Layer 2 of a small transformer language model trained on English Wikipedia (9 layers, counted from 0, width 128). Numbers have three digits each and are written without spaces.
A neuron's activation on a vector x is GELU(gate . x) times (in . x), where the dot is the dot product.

Input weights of the MLP neurons that the questions are about. A number n stands for (n - 500) times 0.0024.
n70 gate: 574382475504211467663325580433556427626493544725464627455409470489407745427408504662613567353755631316474482374609716360482569467565496576519548438659577432577678554470226630274638394564580522646616698564464617397544447325398408801558444570544631401290276563593320470639435635706292582401653511530649632340526654447552322607467379355649723507460452449614336561452511661714442457403599
n73 gate: 465489708496481456392626507310500457493418420295392304381464622353467747569420421332333475741536212665611529468435419569373691616467492504401456493673558454653641522405696432828439692294471529511684479599560496342576295622764496573485612533390429518471582562608390294383496541437656696431400539474696288239667409472636537452399394437717413546511453604430341614250642642496464493504456
n75 gate: 497251392546526596346417725391544391469496454525353514543447504543310563645646460464606651560461449311557564375399438493284598500419343426550663423457500486720356553461387500450542595602612560345609562617687743411444569579359521649475609457681377536436437293320425573390310348312546841266623472605507564475369419603375475333283688741549564583486465594717588674525500415592728528536634
n173 gate: 311638519657520335446349531394251457431311441504391544364605572540452684378614541504496492618637360488401547716636527681539298484535293617532638624682358473583360387761520601516570695205473414431407341366711543678527702488414398846242556575658645618851446346532598440511431552644418643425456276705711594477551539370484607516317461516352233335508697589555496681409469610463531225560508
n174 gate: 511544532679451591579552605335332605557455456344579741526601385507345464740672255364406588500406233515555525557385419507511316536684530489724416666537398479558594684496533522352486522669464449504706493582496402588540609189587507274522362522456597731401425636148504556536429601292569581467258496601576544406387558359680371636525628396420347400612522435365688672493369344557659727618602
n183 gate: 447590454504488363462706392534616554481388582588593444325407508657516516566465403473442338512519094264571422446485274469426450457175653411677418392547703606234523218366585404686330387632318612618419266333416376610438568500310504375791616508578536492441488469683531548618588376440399401469456531556663461640512434394284571425546480969624418428477555423441651316729688329329550619357519
n209 gate: 526557761493583279583456317513461520355534604510483268534380442507537483533359479621567419584390468534612436826751358453460530387444462364564698507365523650396543536284510414473444433720390600640450461647585527389457380595224500560730527419393452446281500510381463414513408675510453442560377447315567517490654564377463704338483446728643570471414644533392377503591574503538719556534647
n221 gate: 597227435280493350744560690497584459469596535664334589507465504567401309629559605433611665465493393514514490390638584507604469375528453614553423676447381419692610600433559517645417555550528490568424392337442812486441537376566604549327350748378450444486572553592765697405592600454448507731504589414725486354465674517391482482759657443531455503607608572465379425423688524446393548468844
n230 gate: 622609401317574511511553526482536718372511365435500485656708587383731574500459187530240381421474295387863545272456597627705548285663585337394579470794433511680452596470656574685770533404385489489589341394504560387433475386485556571504473519388508613312493413432582485653507515531552337537527636335522515455690433420620617387422582428671519555641448456823511716440567683232393515470694
n245 gate: 474714466304661559564469647404543663652433652356575577297712542801580569603517600324514570403449500438402476612378387648582313452814372418524572572462324363421377725348613517305306572574432384761592560443755517521572450640531349531431620462659581580427354368447593595547722366447558444635693412292428421524497311437569472531445593489486459547514503442517507412444366462464589452399503
n265 gate: 554556390559569622400525431375517365360571591636517607159535362486546594399504757640573530504521439584634465579431466476409483424351215524634465503701647490472528486630417693511472298400458393517396507541377556563483503514354409444410482504553336598665469331319588561701285621211604280325261376453639364399744486466451461486739290493611776531625371403458521603401399549569458562440615
n284 gate: 483524371417590324486465572613497627605415507369336416465421297503665679445358643573383547639445463281591759673357710458296387538500622644524573414510365386503295414423435480448589572639531712540456543689460249371479453648510531857386426597500571569542680545711420684254436383535638409601309589507641368349441683473493489493644507370524434497469396486441644500462573448507586343539362
n316 gate: 526492554504561543204555419605489373592751586289442310464399710614299333617445613625450662551419523492417457420739681422531515539655351542492692593323680318754596450543403365401577469420535662470720617595724368426469715520570317605679305777594520778637554347341457416470530472520353547602524711328442707488422784349359508461400434282376582363627441485614477286327480414342689612587325
n346 gate: 343564637475485596216698655510650324688602575402426540612602428514511468454293412414408565343620442654622628458595486564546458747486658472568550384550621314262307472529401546568511748683352405465507555441590472582444569486521585603355613653571340561657462633279318445362365485649631280557373448442535294373571369379500446364366361381800511660574511542482362423525568450430408391298695
n363 gate: 448551543450627719397398436507517468539518349533593405529639456630336565579392567547403535359354406352533356440450503518439297346539299511482468564308468416604564468308421383653390446456625354528714549374549633395829549643446511586235533550330548489457518667423226301553669463783249624608518401507582601407270453200522496569653374471682608637347655280641589578406457590444386443595611
n371 gate: 330402496706399413354573439416334571443603431581464599540392284525577421471427665802335664641421326613405384663600723562529446550353309507526467353303276423627464393653536596540418518285374564134654441493532363551525493346478464410676489319471511522438354289397373404264461474507486694435282443644486717435410431465380522598629424489522540377654609632489536401339211540587439450555395
n393 gate: 432545628459481455621474588382436584609250574712401549553478327534470696326295504563588292619471400575470500558584564381519485430404465463702537676556299482247573581328530258425713648237540313431390554410457430511651644504540511437659386760515492660638591526364545675702442527474677677712489288375419240448648544363683440272577511387559385424456682269403500449459608570566474295225530
n442 gate: 530346497531525726342387645614400448439553556589400479316396419507658358441246274566673487570576594402641344647442537559309397621400590576626535675630656591410562462521656188468445517300338483395555534392463285350497527645462559670455507375493475462503548451454824422483609631638590299326564585550507389583597524369710472566452573624514483422428406668776417388346281490522500407440583
n447 gate: 404338500693474464581536656376264775525537461624213540453418471637486443596618518672628610572376414518341436339609510572507557482429699627561518652460414590611662500478582422518564496709567362385659638490232596504418656348674639268603496360629548604367704453449414460462469288660436489393474602621564411592532500590493500514712386402333372538489700419410628700720672557307496655279610
n463 gate: 405504607521456472309678441439480531610468254726382489396420290539461437465578420493437503370552669468642430611483687542521434350570485545596588636514391592581587740507605455486674650839514577551410612579291549560577316471626767486416435511472554627246479312486627608445730489478332725535435462561465687629409489578585550348584458568479482737486430278585465441188591514427674406721472
n472 gate: 294438671547421449707287486598448586617496417581371378559374345507485659406380613544547346442233507296533587603640570435504353457385429583507700651445467718558478647602392328416514727925482561493378500539443330598572630541453583533356637555635552456613714343304518373602500415637569507376707457381529304449500370535526471310500460478532297688439613407555561244310424677436575450449732
n539 gate: 441456585623237569603588733266569454617785677530600588570468298507566529630754448525507430471414458580628374507632584344449511489396459450449699582215435391536239496624450521518618504344511514634768427563482313489489693493522518438532393649544596562478706365283634552599588511319691375337415518630482551432507522479158478565622695555421410500339344529387658717639576367534600582478702
n545 gate: 496374555278281422471477368629248518413712563443636508647482230556376500567552466600537450455489347396444544529653586641482657460361466526601563595496389626237518335411622540298423669625405606370394389320363471467397683410320507656599855355422417459296485358274504443587428428485621451767542675504434541386888674575682567593540533624625541522357530467630316515418519537361551555725400
n589 gate: 649341390511463658369558372364393439613680471529414489566357650645533672662327709417493660522504393493230280383543368529331539593457411667387504414529486346590610653504536500511536464248171664265425531384735773551407503515275403468432574395666312529562390511474406337454391636313525332478449624537589500296514629322344533446482572390593327366315547479580393344631399540582457525453453
n622 gate: 659588583445409643511429504429402573575646496650547418630515236389689679654710621445394525540558736511541511655529642669573525132518375485444592344263570632570612794297609304604587544523584565639569408436407423504391443370562584445511594250669451566386522434358555696568661597545485426279631587474365687329478573475500459515587474444547478378631294395504639313519680281759576471273537
n663 gate: 644357339597334531661345365510597359643553517617641458415562659637549510392503399524548372538372212318433364483613345388563404369403496545612353483275552537354414624409545528338517472622493366483717597398381455444268446634389427570597582434807393462367572532663626729554313678322632542566546517568330556517490344368367549595476451256535517585317570462566618401651594549612614696521552
n689 gate: 639517439631610641578688742646207306497338634437568570479418566742643503452417536434606576555681371500430469402676473417586575647367440480528469510462648443490592333441291476375571449256578425607639570326678435704353497580370455538459626534490451390410503497416572623738621665353514312503532588817783521524606503347448465524429462399466490493466572507586350578521572497639537744507411
n70 in: 428434435413783450663492492305611255719584752631516580622767299467508521772450615496545468575475373421575252597284544364554439365566346414679409357421554287612610688342410480421647258458508439335447687347407405616381292571500269595553542397624369135595366442269529771544431475395664399330390382445426707262529648480363421571508475139262570500586446447608369192354376385625324529466541
n73 in: 410181364630365455440364552582605448476662256641593533723306550717541626610337559414803642672435351570496744800375512386480331544439529440599390452451590239182548504578496351479504621241734355583516516421623642394698583641528500467618587378545617520586484422425614320484357512728670430382467480513294537322407585536586442312540606649597553528319459778798290820636679435441391661669549
n75 in: 440537373463469578391560537425659332533481541560405534372507399582175412603700573418416496456445400552530459594387472389312518416683515409507441504493504536567387456470287383459588636538636449464569699662777434504584579541423611518585609330641515433437773426492304564450233489240438755289545391625515600335283305507452665370284515673702493388646552555715621507537134220585679547474548
n173 in: 371456432578567543496535444333616380543717318358427716654319192705588496561652666736483689879599554517241474590521513587496204414367321599675509732452561689483607599552271650386719629451763595652444282496487582570405487553664465196517566435269425208700462434081409496635831465766431729591460517593660396625626305672413438343577470571771374479599517547321496462461582677554496500711634
n174 in: 585647401280500500508801462414411637625488458232424406508672441434637312608430564473561567570638352419426700591215414276638347569775592450617492660352481597353450634516638492531447604599431618620580723526549469562473519155649546334347394488608401566504458496406175484545519669205396363543484344737374508500519623302671254562664554618489531459595446416752515644290384504508763375500450
n183 in: 372645658544271798341357635221673540571574452594444332406636414585533584693581454581384500226484585427577520476444566355404241332229454269504440492537552516375273651371500572504301496161452400516548585328708748322221636190324737411448619383673586468254389609324383574414535529508480524484693528516568524320653528449407410391381383435632416700524415345706544307378605652542536508639464
n209 in: 476528615369636380664522156466381525333591433666409500460486593411683433415358680422387408525377609422547684563476503546351556539665375689450656409443450490287251619290546381306307518475574486503433514676701532557620479586275518482616460592489355429372322582669639489528732420630479399735420497333461454359769550473578525322595468666574532517661479479440666385364411578574616360532680
n221 in: 377583630455417618282395308330420716544291490705579549574407560577539786663649464458510383705479647472518472486374600521400596400404507606559451373521365436590425339434641479311572373596555617540349413726480355486548346419270465316534553500382263503517582374475608472493402440313379458375302333532569230738562535597364542531404413556548452554582639391535438524420497289460325456584313
n230 in: 480426759467487611447229630353398565488399167227512345880480442343712574381516334574524246636614453380683611544451571714328394696378568512430306634512422675734273634554475541504537729470496577476248797480408504616504619663822303566443282516442412467508379446233364728504657550525631546607437524441529619602533430576413512463512730655622598684610549622607851472570471533303427342517398
n245 in: 511484546386614476643611411371459574677308547380516428416745591539524598551402707614555701583469341622567461373500508339492566629648285477567390744425217443586333601512695539603213457593488539622523701492611500752554530396150547469157676740339452535571349216552583532385481472600480528520564608408453575594265355561658297409221371763648394489457174500508547735551418461545329485536488
n265 in: 697508555544529324559508389585492342355402472467504414423389398718589512380484732500524477625345716532512504563543500604252758289373372342492456563431544442528615389508504646626623381229480484422480260133406500472488605370417596604671152520653299436681508197565604467613414508537620281524467532467524388393664520651536508617785468439293584590690544500773946606532736452317643472618680
n284 in: 515767527371670359473548434451642740416364410648481480595434357476646827527363694496508579665481398288488676757527568371204465737434447531567539539409574538426218446480344743642357372865484465656419598607298442795469455472578574570329744672602480355547504504576633572664523356480593496347456669360527398352512551655567536598620477552632348473322484654618286546520582574224608469615293
n316 in: 397521416406531402256643525644663462400369445613555600543276772693530483534355372603314578410538545470422436299550537624526281479804500601590470614633235293402618698659360681120310492553813470388567648608446513500568504608678364295530191419607400637453701483487397395508421605535407569432478483439572607475130666550423245303470364561310394138572359412123479429732675381402749492617377
n346 in: 537680448641496405309643330673391598474582157434383531519375550274512583565420508489591360477655577611920568392586779447599444409655571214415401545416447356431387394768606346388564617324462376611662474526470242519232526488704549569557411336504566634435403627426698500452563313535489450344422268465496588474359565423209477412673595415474473214530561523588564478415313405373451538604405
n363 in: 624339445512841388781667389593646496370562621443436447492452659649838404608411267609592640613496500500492412299718554500492524420464363623492387711654572605303381409338740567346345568504436679441544388613610660532496687463357616520528311480572709315718935512422540422531520512541568545641459559586616480504380664504322553524270307365572608249365182302702568472536661584479508765528452
n371 in: 389281774350589693601313275649467669273426513552542443152389474422422602380509593272517454431432620323565406336492521530470386411432642420370504479712581409719564776410534415647555479377364402592733521316437594543525488761534645620504286676573631414319458487452453601383421452190551452564657766140453226887312671234440357461504526509458462287360796394509283252729581688567369584543496
n393 in: 496719750544663371329561464430488743650277746624484574443548651618643412528439525541464609294488450447537343552397625641649648332548784396598650596651742668528512524557532472488731396612420444504564492362327355585584371475424363500388690690358475484468417642668322268500417793459757713549467417554620379492456689645512557253736444369540601378963601293298572698549516641437368508381379
n442 in: 413477570335691601474565552522493537412523417263296511683593618455641489627334290541500424553426348704549369467374511361627585586530531211424432496689511398410441522440873341606322731384649556456634493712346451621571529546534384477560577538383423605519360466511684308387647443225526371541810367462548421649403174827398614330463575477459365592611425437583515518492650575324719474416541
n447 in: 486361611590488608467439444753525482339328466649548572542541621199648481511294430639336345376463489387629597562493514676369685507348349444806477467655560402635633452635586482371526370496333745332526428398577660410355572340823130732634393522714584594665393466584365600489522645401314595384561518466511474571631620562523500545556429546663623540481440286417254485364545675609426404576321
n463 in: 631500653617641410346425423485545442603548457385523425239601334433401368613480448539461669844515478672457442794592601484461485338473492369465426354516430500523477612445651627370715260292570523424465541193492597531678342520423636586574285551336727527355469488191609540788584365544434662625488397460338551214360589572469401539357691599280566671639543181355508469457496504395427742433756
n472 in: 337511419530819530456721478518565671636508402515292672550396473360523732624462302485433438436384547545348470548459630605601452470452333552439519348371598511320448686575642307462715739504373400474418634478584425723254424214418560628691676342643385417636323636469429515540460416645552435285550448519366470563552414664519530292396658408772298628422440622670623371409500515242716430295507
n539 in: 701485609770662569583338496658526406537438431508413620546617380427535674500393315270636331565485434381781394597515555412466677383568441304704557492262431729439444590534769455658470530441477436459715540433459265531458529535538561443466675447500457435546369527581641547207292574772409515531519526527655435330492637640504693714436686647587337507515222696271402384419675527472606646288253
n545 in: 504504567516396367615541516434234293646418661636620463537556390443529568588435783544388345528420423314553452583544422866432540460456621444289310241447415559383281731496692655134258456570432512359444706371394248379592414659556484444388471569375381544492559549672661500492594426410560447750681476685336605340685496371573317613528339140616540543464540540686376220447391701312484313647380
n589 in: 661473359508343678305319373455377377527488294437377145547434661582339558496461777430519691663458552504437213229699425446523746593546452465610512512641442624453385519523334385437427608333350550526558493542659523543465470614350849566423655372383639753574393727362504456628587686460388469714500263444600411442345527444480351703527341295631527303523279366457377313614523314593377542555450
n622 in: 553232763420513513563556483296581596413509322206429367577353483372616466525636377560807381487429398568654356367542398182732479445303474437385636575607627746386567617436584362569341719774639303673446455529248340500450557724492280432365712271428652713453546713664373596599248660396593569377621258348588322652513576508551581483642415659450589578508360391530504338594415449971487229526614
n663 in: 741640539516595397543548622358367637356687560488524500617488532432408626373397406524338423858275584560295674438422500623674751551886701618488436241476337415675508351436599520311594500431531551508484377647519563364787496335508666460409581528631504855651531440480488577658384403593393476273293676431248480662658480665572179544433238544382674659488421359412496504332496480479461379564492
n689 in: 447571593445647480283500593326556554473608681588578420408430600512814488637453415622461363244551542599377496342306417418386508668562212589361366399318500374437430438295438403504337687633660613511450360542469348528383439460407559441594424284535580358532612468568807299106569532468777627492408415440629425399563657626232572370461669636644531243764449244520301577330378449349640376548363

Each question shows a token from some text and the vector x that enters the MLP there. A number n stands for (n - 500) times 0.007.

"ing": 558550498583528551642540510705683459658416505367331499502389623255356412498745368528552452484414707449567413353485402672456500512504653424390512540492357494608434367582580397482510481379548412358561388511540439445618406454567506426428428516565414444567410736508399573501493482501587499650452394466449379554424515883462462481438642564580507341570537509434573227493416477493420483593459
Which three neurons fire most, strongest first? n284, n73, n174

" in": 656505591451527555534493412692486555732582541381321430566621611397633410582650469500542414554510655404503601391485336458468530491441575485484507596405472388371622454669451530603413473547487470420550463604527635399639552349616573415371449589441475456609472730571530547551551503549589650562470383476404451699628556714430603423607637594527426545561716470579413447631417542678383473574469
The neuron with the highest activation: n221

"other": 505600480538519694882519409750301561517444537336480478567704462279681510364589497560649494508476628383413490454521490520540524407432621386382435531594586342434745618524528591509463508458433631264423577477584536527570276478476485486516579555534433684585546518446421615494493520353578450521463479509594381522482579641550429285400523587485604446649570553462591565585535497431591550629491
The neuron with the highest activation: n230

"air": 575439450632494519606529452573624650650520437439422493588456710332515549595544564469350526583484537588415375431589591529444666478418662566385526456585516508509707442681535522544516388487426486454558516475415622503575394549696630366535625515430427565448557396340459555364511329416442590271322431450450318425428436531663451455516552385459339596510634601437374661598612366341495580644527
Which neuron fires most, and how strongly? n73, at about 14

"en": 559593621563654570646560531783687337593418554369374519400507675428446388585635461548612265444461699357456481401410594521413398594522548443381578454328429364574481495496534484477303467283603475461488588403400604484624530498473445555607607529539449536549521631480369389537612573505485449524587349518389407425396523729658461470393471398459597447354532636424496471617576416405568511750415
The neuron with the highest activation: n316

" he": 602533627540422650677480434587566609538439523504502657400572586397739311413740430531395422550616684597396423439368398488462556485525583615411560326418732408442520430568560400547296508392497425300522502470285505482697478541366477466545484525530459411582603445407466468432492482535509552328370455302428506660418587504459412520470590569469601434533550454489360457533295490479476371566305
The neuron with the highest activation: n371

" of": 687511588591512640638557391522516415569563489365449444748612671317506524606471372489635347599527597358456502433617414535448797603538580490549399467403492409388616455586358610462353451374430443308408519499611513428676540506522681464419524510512386508547589568569418370482563501457487435453391371455422351478558646699450501465550607578530544314551602488642420357466305416584412454517511
Which neuron fires most, and how strongly? n589, at about 24

"jects": 587469403443648529583588356551614570745490600444575427490401575443520488401810376600498551476643517453420563360555442704521467577568602353413646318509475514507483700513421397505453184407533498379433538512765672474560407449521735372382465470583600448525482645464512537489509380463741531578529422503476383379658421496491454517393532557535463281553572549490526535440545462497469390534601
The neuron with the highest activation: n589

"ric": 463655486598498551761369466660617614565589453361521433530449651276344327570531418498655380442559530578542565460417309390447383447481616431581618500620492487484684383610549531355446351437509402249431446484473443558639577458620371663415555499371469562528355599298338509607544447446478425448583427367579475487551516668455532571530477620501406502389544615489332507612386561414465464695529
The neuron with the highest activation: n442

" exp": 525592478574558540670426561658553525570540500268578420507422524451692473463606495515479529530526558400547495461580441265617563545417459617505505337501396441355409560545607323588349540374570538335512481432491464464517438522449640579572667519484357379526560604498587582547501461628584523481235451438526350605479606663365666504413698534430415393545766448444386605474411426530663559495446
Which three neurons fire most, strongest first? n689, n539, n209

" his": 658513618497387565667510590545564552456437474475486527476679515396631342431777413631436110483498714471365532504556464692582634426540650510466573400429504442469513367599548535574413490432491494322472463513347525399658521610367358407405536572486488515628627522381517408530475474445537449534382382446304400612477615736417492481497637519482572312615566459615387433497418485504513373582433
Which neuron fires most, and how strongly? n545, at about 4.7

"er": 457570547500612639593615329519645328640489425301401501599413529564597430500665539481461379594586758682415511582401557586423471462387500363388561534420625557521408393728662457552365656350558579245520613692374498554544411476551449386558520565504514558576623594595562563432565515444477567508535382546373467508473463823360506355378533508511509620425550526458508379482380557456475591636569
The two highest activations, in order: n463, n472

"an": 613632555643559545696479488668611468538425469347535548475510656386366474640799390583606337426530680599463431476311535506302556599450573350574368452445465447478645479507490544361450427417526344431674562467451553519685408332449439506410548498520490446541597442524471552435504375448605365462555365452335373544456502762406435350464488331375521506355537499492475509642430385380362556638559
Which neuron fires most, and how strongly? n663, at about 1.2

" an": 653529458582533551562469446549541542611510520405600530590635636327505437437618492674528134499397732577460523387508567542512557404400603472462550425621663408321548420613419489563571373373556506395546632438305552369522484347369458343512514598518452520629600601521622551511521459635641637517439306527486419689591565775484508531452610535403476494627559476411530547419451438585576463646464
The neuron with the highest activation: n393

" local": 573671491721540550630450417514506455553509379484565554531477450473472398634726526517515270545472608330469576562421437635594680391513445472531555513599499406439470471671443456454341320364481476474436562480448715455742375563618528429403564502448397493800351465512491621615431381462563529409374419432611286674446497662505440362465441486518643458591736320608509454569476513538533512508515
The neuron with the highest activation: n265

"ece": 447567644536498659676592607550568550736517444433393492566494612356465326579506451430442532520582684531477546419574598634437273490436661606277567440536397654514461494519501469445437477318512391363547415551222683571574391537582666578431569454425628407390529551383539602539511403386477649480436431493401628548661493564610376345661558446499490498551648406517517602603390345394418438632542
The two highest activations, in order: n463, n230

" a": 702496529622533570576428488548517609638520525439420528599547526279537396509739456611472105513328654500430538374520539534486506391440579504520555443565595458348510462587447533575466419334508419381462622482312501360629378443320550406464454508536439425658618619517710504512594494607537541504414372502499464601550572872474599519412638570522450527565614548473516496477480489611567443566436
The neuron with the highest activation: n539

" significant": 550716414598470529608469583620614512614553497414520493382589542480543459455691513522458420537488610288490504921580581607597557590421405467373433444462437587453508569701520429459295417316424354462483615530408581366711447579449667519462628507482373326554403556434507497582487368525602523450466400370475415622623532515486471383447556712550372395637607406538483539311653495390442542552485
Which three neurons fire most, strongest first? n173, n472, n209

" as": 642484637577467548609487600622421582650390460478346527597548488423481421649632444533645399509532522490452448472363497507338421527526572453431532448500510618432518519621557501575416449483463536432611490613439512454756550497530613338534438509384431303546585597437569618454645448572540630456557339525497314530566564752499548533361614583533418290610760567647384444424537404688629423563569
The neuron with the highest activation: n442

"\n": 672643616647446614565471437667703591555511566448437530513683610426595407630658557488579549591514621425468455334384359601574516482554515417525546525396620512533685609464441481457489332376446620348490553663256568519656329441507750529454467566531553604446519514506553487414532369667482625519490474577451471605678396670565519462539625416547480414388675508484369455436412498543456312574426
The neuron with the highest activation: n463

" the": 820634582589493499532466552516480505533424502441453543502584523440507338586681422578503258496500498447459485454556447465514419436489603442491592424439584292245559476572482523570500390389495419317471543554441522433639546452466499345405499525512422499606553644528468489608614548562470547574468419464475417601603607940656586446526648445509491509583590407497416485479338491491486380613410
The neuron with the highest activation: n393

"ext": 586654502579408402650496316735672613540405426358415563608501470447467462472534391543444612525546631498523507568632799541443463452511482461301565405562310299399599488649494446575471393241515622508486493595607573490649393340640694520482547537522397383608618532456455567425534519402514678589487485466370485477533468529365432559401527498539494415552500600490429641459491578317534360724573
The two highest activations, in order: n173, n73

"ix": 458610414620452479552641546577557536550425534451460489566452566506567334628598461547405408465506672671454346436461528552268506494395671404384338470501556646605634465595509479585527467447592696239620468584447571575599425445595537353612657508504540542520704539478394630505585494479531454353367539574471507520453531711521468413467664409489334487516534459401663617420644376376404492580474
The neuron with the highest activation: n447

"),": 651517611593404479541527560579593485651434654591586600612613600449583490536616391472517494586653723337478448361382437571526363502490564580497452509375636558343483558585505538447367274339561550409475484621463460461713482433541629547435481438623450454671462627414445538449518486496588649509523491441344344630590424789453552622481443491582504348494552661605318390479518531540520343660644
Which neuron fires most, and how strongly? n663, at about 1.4

" other": 595544531527465555712433386518339503578491595419410550381573412439564311506722466503445336540584634288490611547511481669556633473490586480512487405467418439295530480676570431556427265479418469361480541516667713618674488430637506431401517515563396633714602533522467602578485531404563519549446378540580331586565499754522519460482643587476640479592699349580442430502511434402490573663494
The neuron with the highest activation: n265

"ar": 582560664601548459608409572614686442575394398446447596539448643394405444508775437424514361425445626610426498556449490544435597601463581449447387462518466396604578406676502582518404491384465443348579664444310648552485240375603465549482509534434599441479505593478439495380403531331453463333504299493342359511564647680460493403495500394565495474495640486578320419719476462355475461616653
Which three neurons fire most, strongest first? n447, n221, n346

" R": 438682531556747524691403476635549533659533433401464498479540453499599350610556429422532559431513656593453480374493489523357385495492592482456414499454610546320640530588426574554270412367556678424512560528464463419656412477443621363567493658515532528424376481507408594563437494607525537538368359441460358778466616701450499499406452420520568631451616527632526417441375631456518494585343
Which neuron fires most, and how strongly? n363, at about 2.5

"ater": 481527511624551503735611382708465440633392482427457621531467346470403404355517356598421419492562506526388443461517416537549393485468562452405671400557381352436650488582537453581407547507467527448370659540222649422490404530605559542307597611525407526573392611396593583562461594498537559502361508552517584442658587709416523159613411533458448592622646345444562608472543557543556612683527
Which neuron fires most, and how strongly? n393, at about 11

"i": 475529627585630628757513418641586449455620491553284543552477607564594356629777459589537496480621605552596566411536457640377411674523547538419658393487529468367515404460526598475375635315664485356567667491339508527522431500461488421425609527478584303644471539610387626507481526513371542532518415409434470546467475906431575432514501431507609541613601478476564424542487415411422533582505
The neuron with the highest activation: n371

"or": 548524617667591648701620639479771511592471456388486512565452627418473410500716533441495173549495526597358518482453436597420567571498526432392526426508468420289547535526507587538620631481545435488451556542510549464613369421477520514527630532520582508529523556625362619343367624332360421446579453508358366604574620721502467278400535548470480512434617394556294450565548453323553418588582
The two highest activations, in order: n75, n73

"is": 685546574445553432566485469662612481636602440424319494523555635511443364548669490497419414416525658613390375346536373482444466569522496463360531432469502415564590486591485473506349603474483441388609544612357625440680479393430563612511626465438675485655587585533309418613557537488599410345642397554390436523415486837552553335553508525465495378431590650434508446547639400360605371671514
The neuron with the highest activation: n316

" w": 594499603584581433622421506602639492624552368402427586451575491387624452493677399559345370512407547519553486338466411431510611524532406565450545418495529482413369418495432407589319318412474494291382451597348553578684452346597704273465535500434418412555515459473510577552558471573479550517513419450483359627452734646486561574592578365443659625560600450444483442483381561481492304690363
The two highest activations, in order: n463, n73

" Carl": 552645519612580511692469520583597552754607404438474354544368516465554412526639540383455554486560687569359591365317486429515520389434653548453308523435747504584593583640753704503304424417610420434540608496567532569543446498418478490540559597532475554608468640389639540406488474433498484363517432482674397575319656594452411416404566428623522437425572371489362369675377508494535434533399
The two highest activations, in order: n589, n316

" following": 507450542488432657679506473797651510455559540523292366464564559422405506464568375368642565518551397429461520452472497508503544479425623472328431442369327320479527475712440543557396398344411327382475444513427553501794409406557531398441497511601323719533538461556616442347436586511722514475465353567528366494519414686711592509515665556431373420503570549621471480544504532512484517576387
The two highest activations, in order: n73, n442

"al": 530607545755487477564495572690471510612490487341463619459546577424398478559641432428488411409502591609453344525498305505490618624547619438482563312630455297542613434582527483250358506472450420429469606397346685494719480364482416575466510568312532482524477592522369494478427436558491374599534264502333411517645534823359504399419441574451465491388576553570399496518522483411400419710507
The neuron with the highest activation: n545

" Jun": 530656547632555571549441397564599524516633453348493447603452447518552374692675556582566558477628464438525618299438590406327553375434655487548474476578512593545584582527569589475262357477544478305548636394544534385649466477571457295525379640565513591520410571434506677363452529556540571460358467490483376593325509584524439392554441586429707504517578540503287329493562579506482354647363
The two highest activations, in order: n316, n371

"ena": 570519444511653651487504519784637561536533373571252548595435634333422461644512327465570420546529639288403486413518411503365393461505412612313559373545434583469502465683340530431330453275527660261483464472510667545503360580379488463518569479445532470493398599464429501595467452463569553462537397433631503363509517677486455408366414484593564442495515569456616383743441571410564554583502
Which neuron fires most, and how strongly? n589, at about 20

" her": 633466614574465565614452510749707500542440410480604488497677494431559367394665519618452300464392648496445602591565511593566616440569501478411511329550562407571467299506446531631466380440499410225543425574348538385646514543432376389453422580516565587570662556333531440408508522473593547511340372461298518665348556641572450552443597465540579327501578607606333526488349532450510440610454
Which neuron fires most, and how strongly? n371, at about 5.7

" M": 591634482613728499590489370579426616678560430448439436561632400388769448561665476467593369553512593522404415376538356580434386493385518490529369456389542500418632548564414607597252433386495555471397594539576560392654349418540600399484526617552574438471402587432462497535518522683514526514434347441429438645530544742489528454312640458437611444423551566538590569543483648425543446684354
The neuron with the highest activation: n363

" che": 641517520509430515608364389614420543631588428431459663515462674485597362550733439605510484613521682530487634515461488470541553388468597648494561428571767509488259570534431515484379299373526449307476446473389584399653543414517596445572440681436499341325578585459492652429412540522380535580476473335548406486536676440511418544518616603401604676416447595433494549558491505468484338588464
The neuron with the highest activation: n221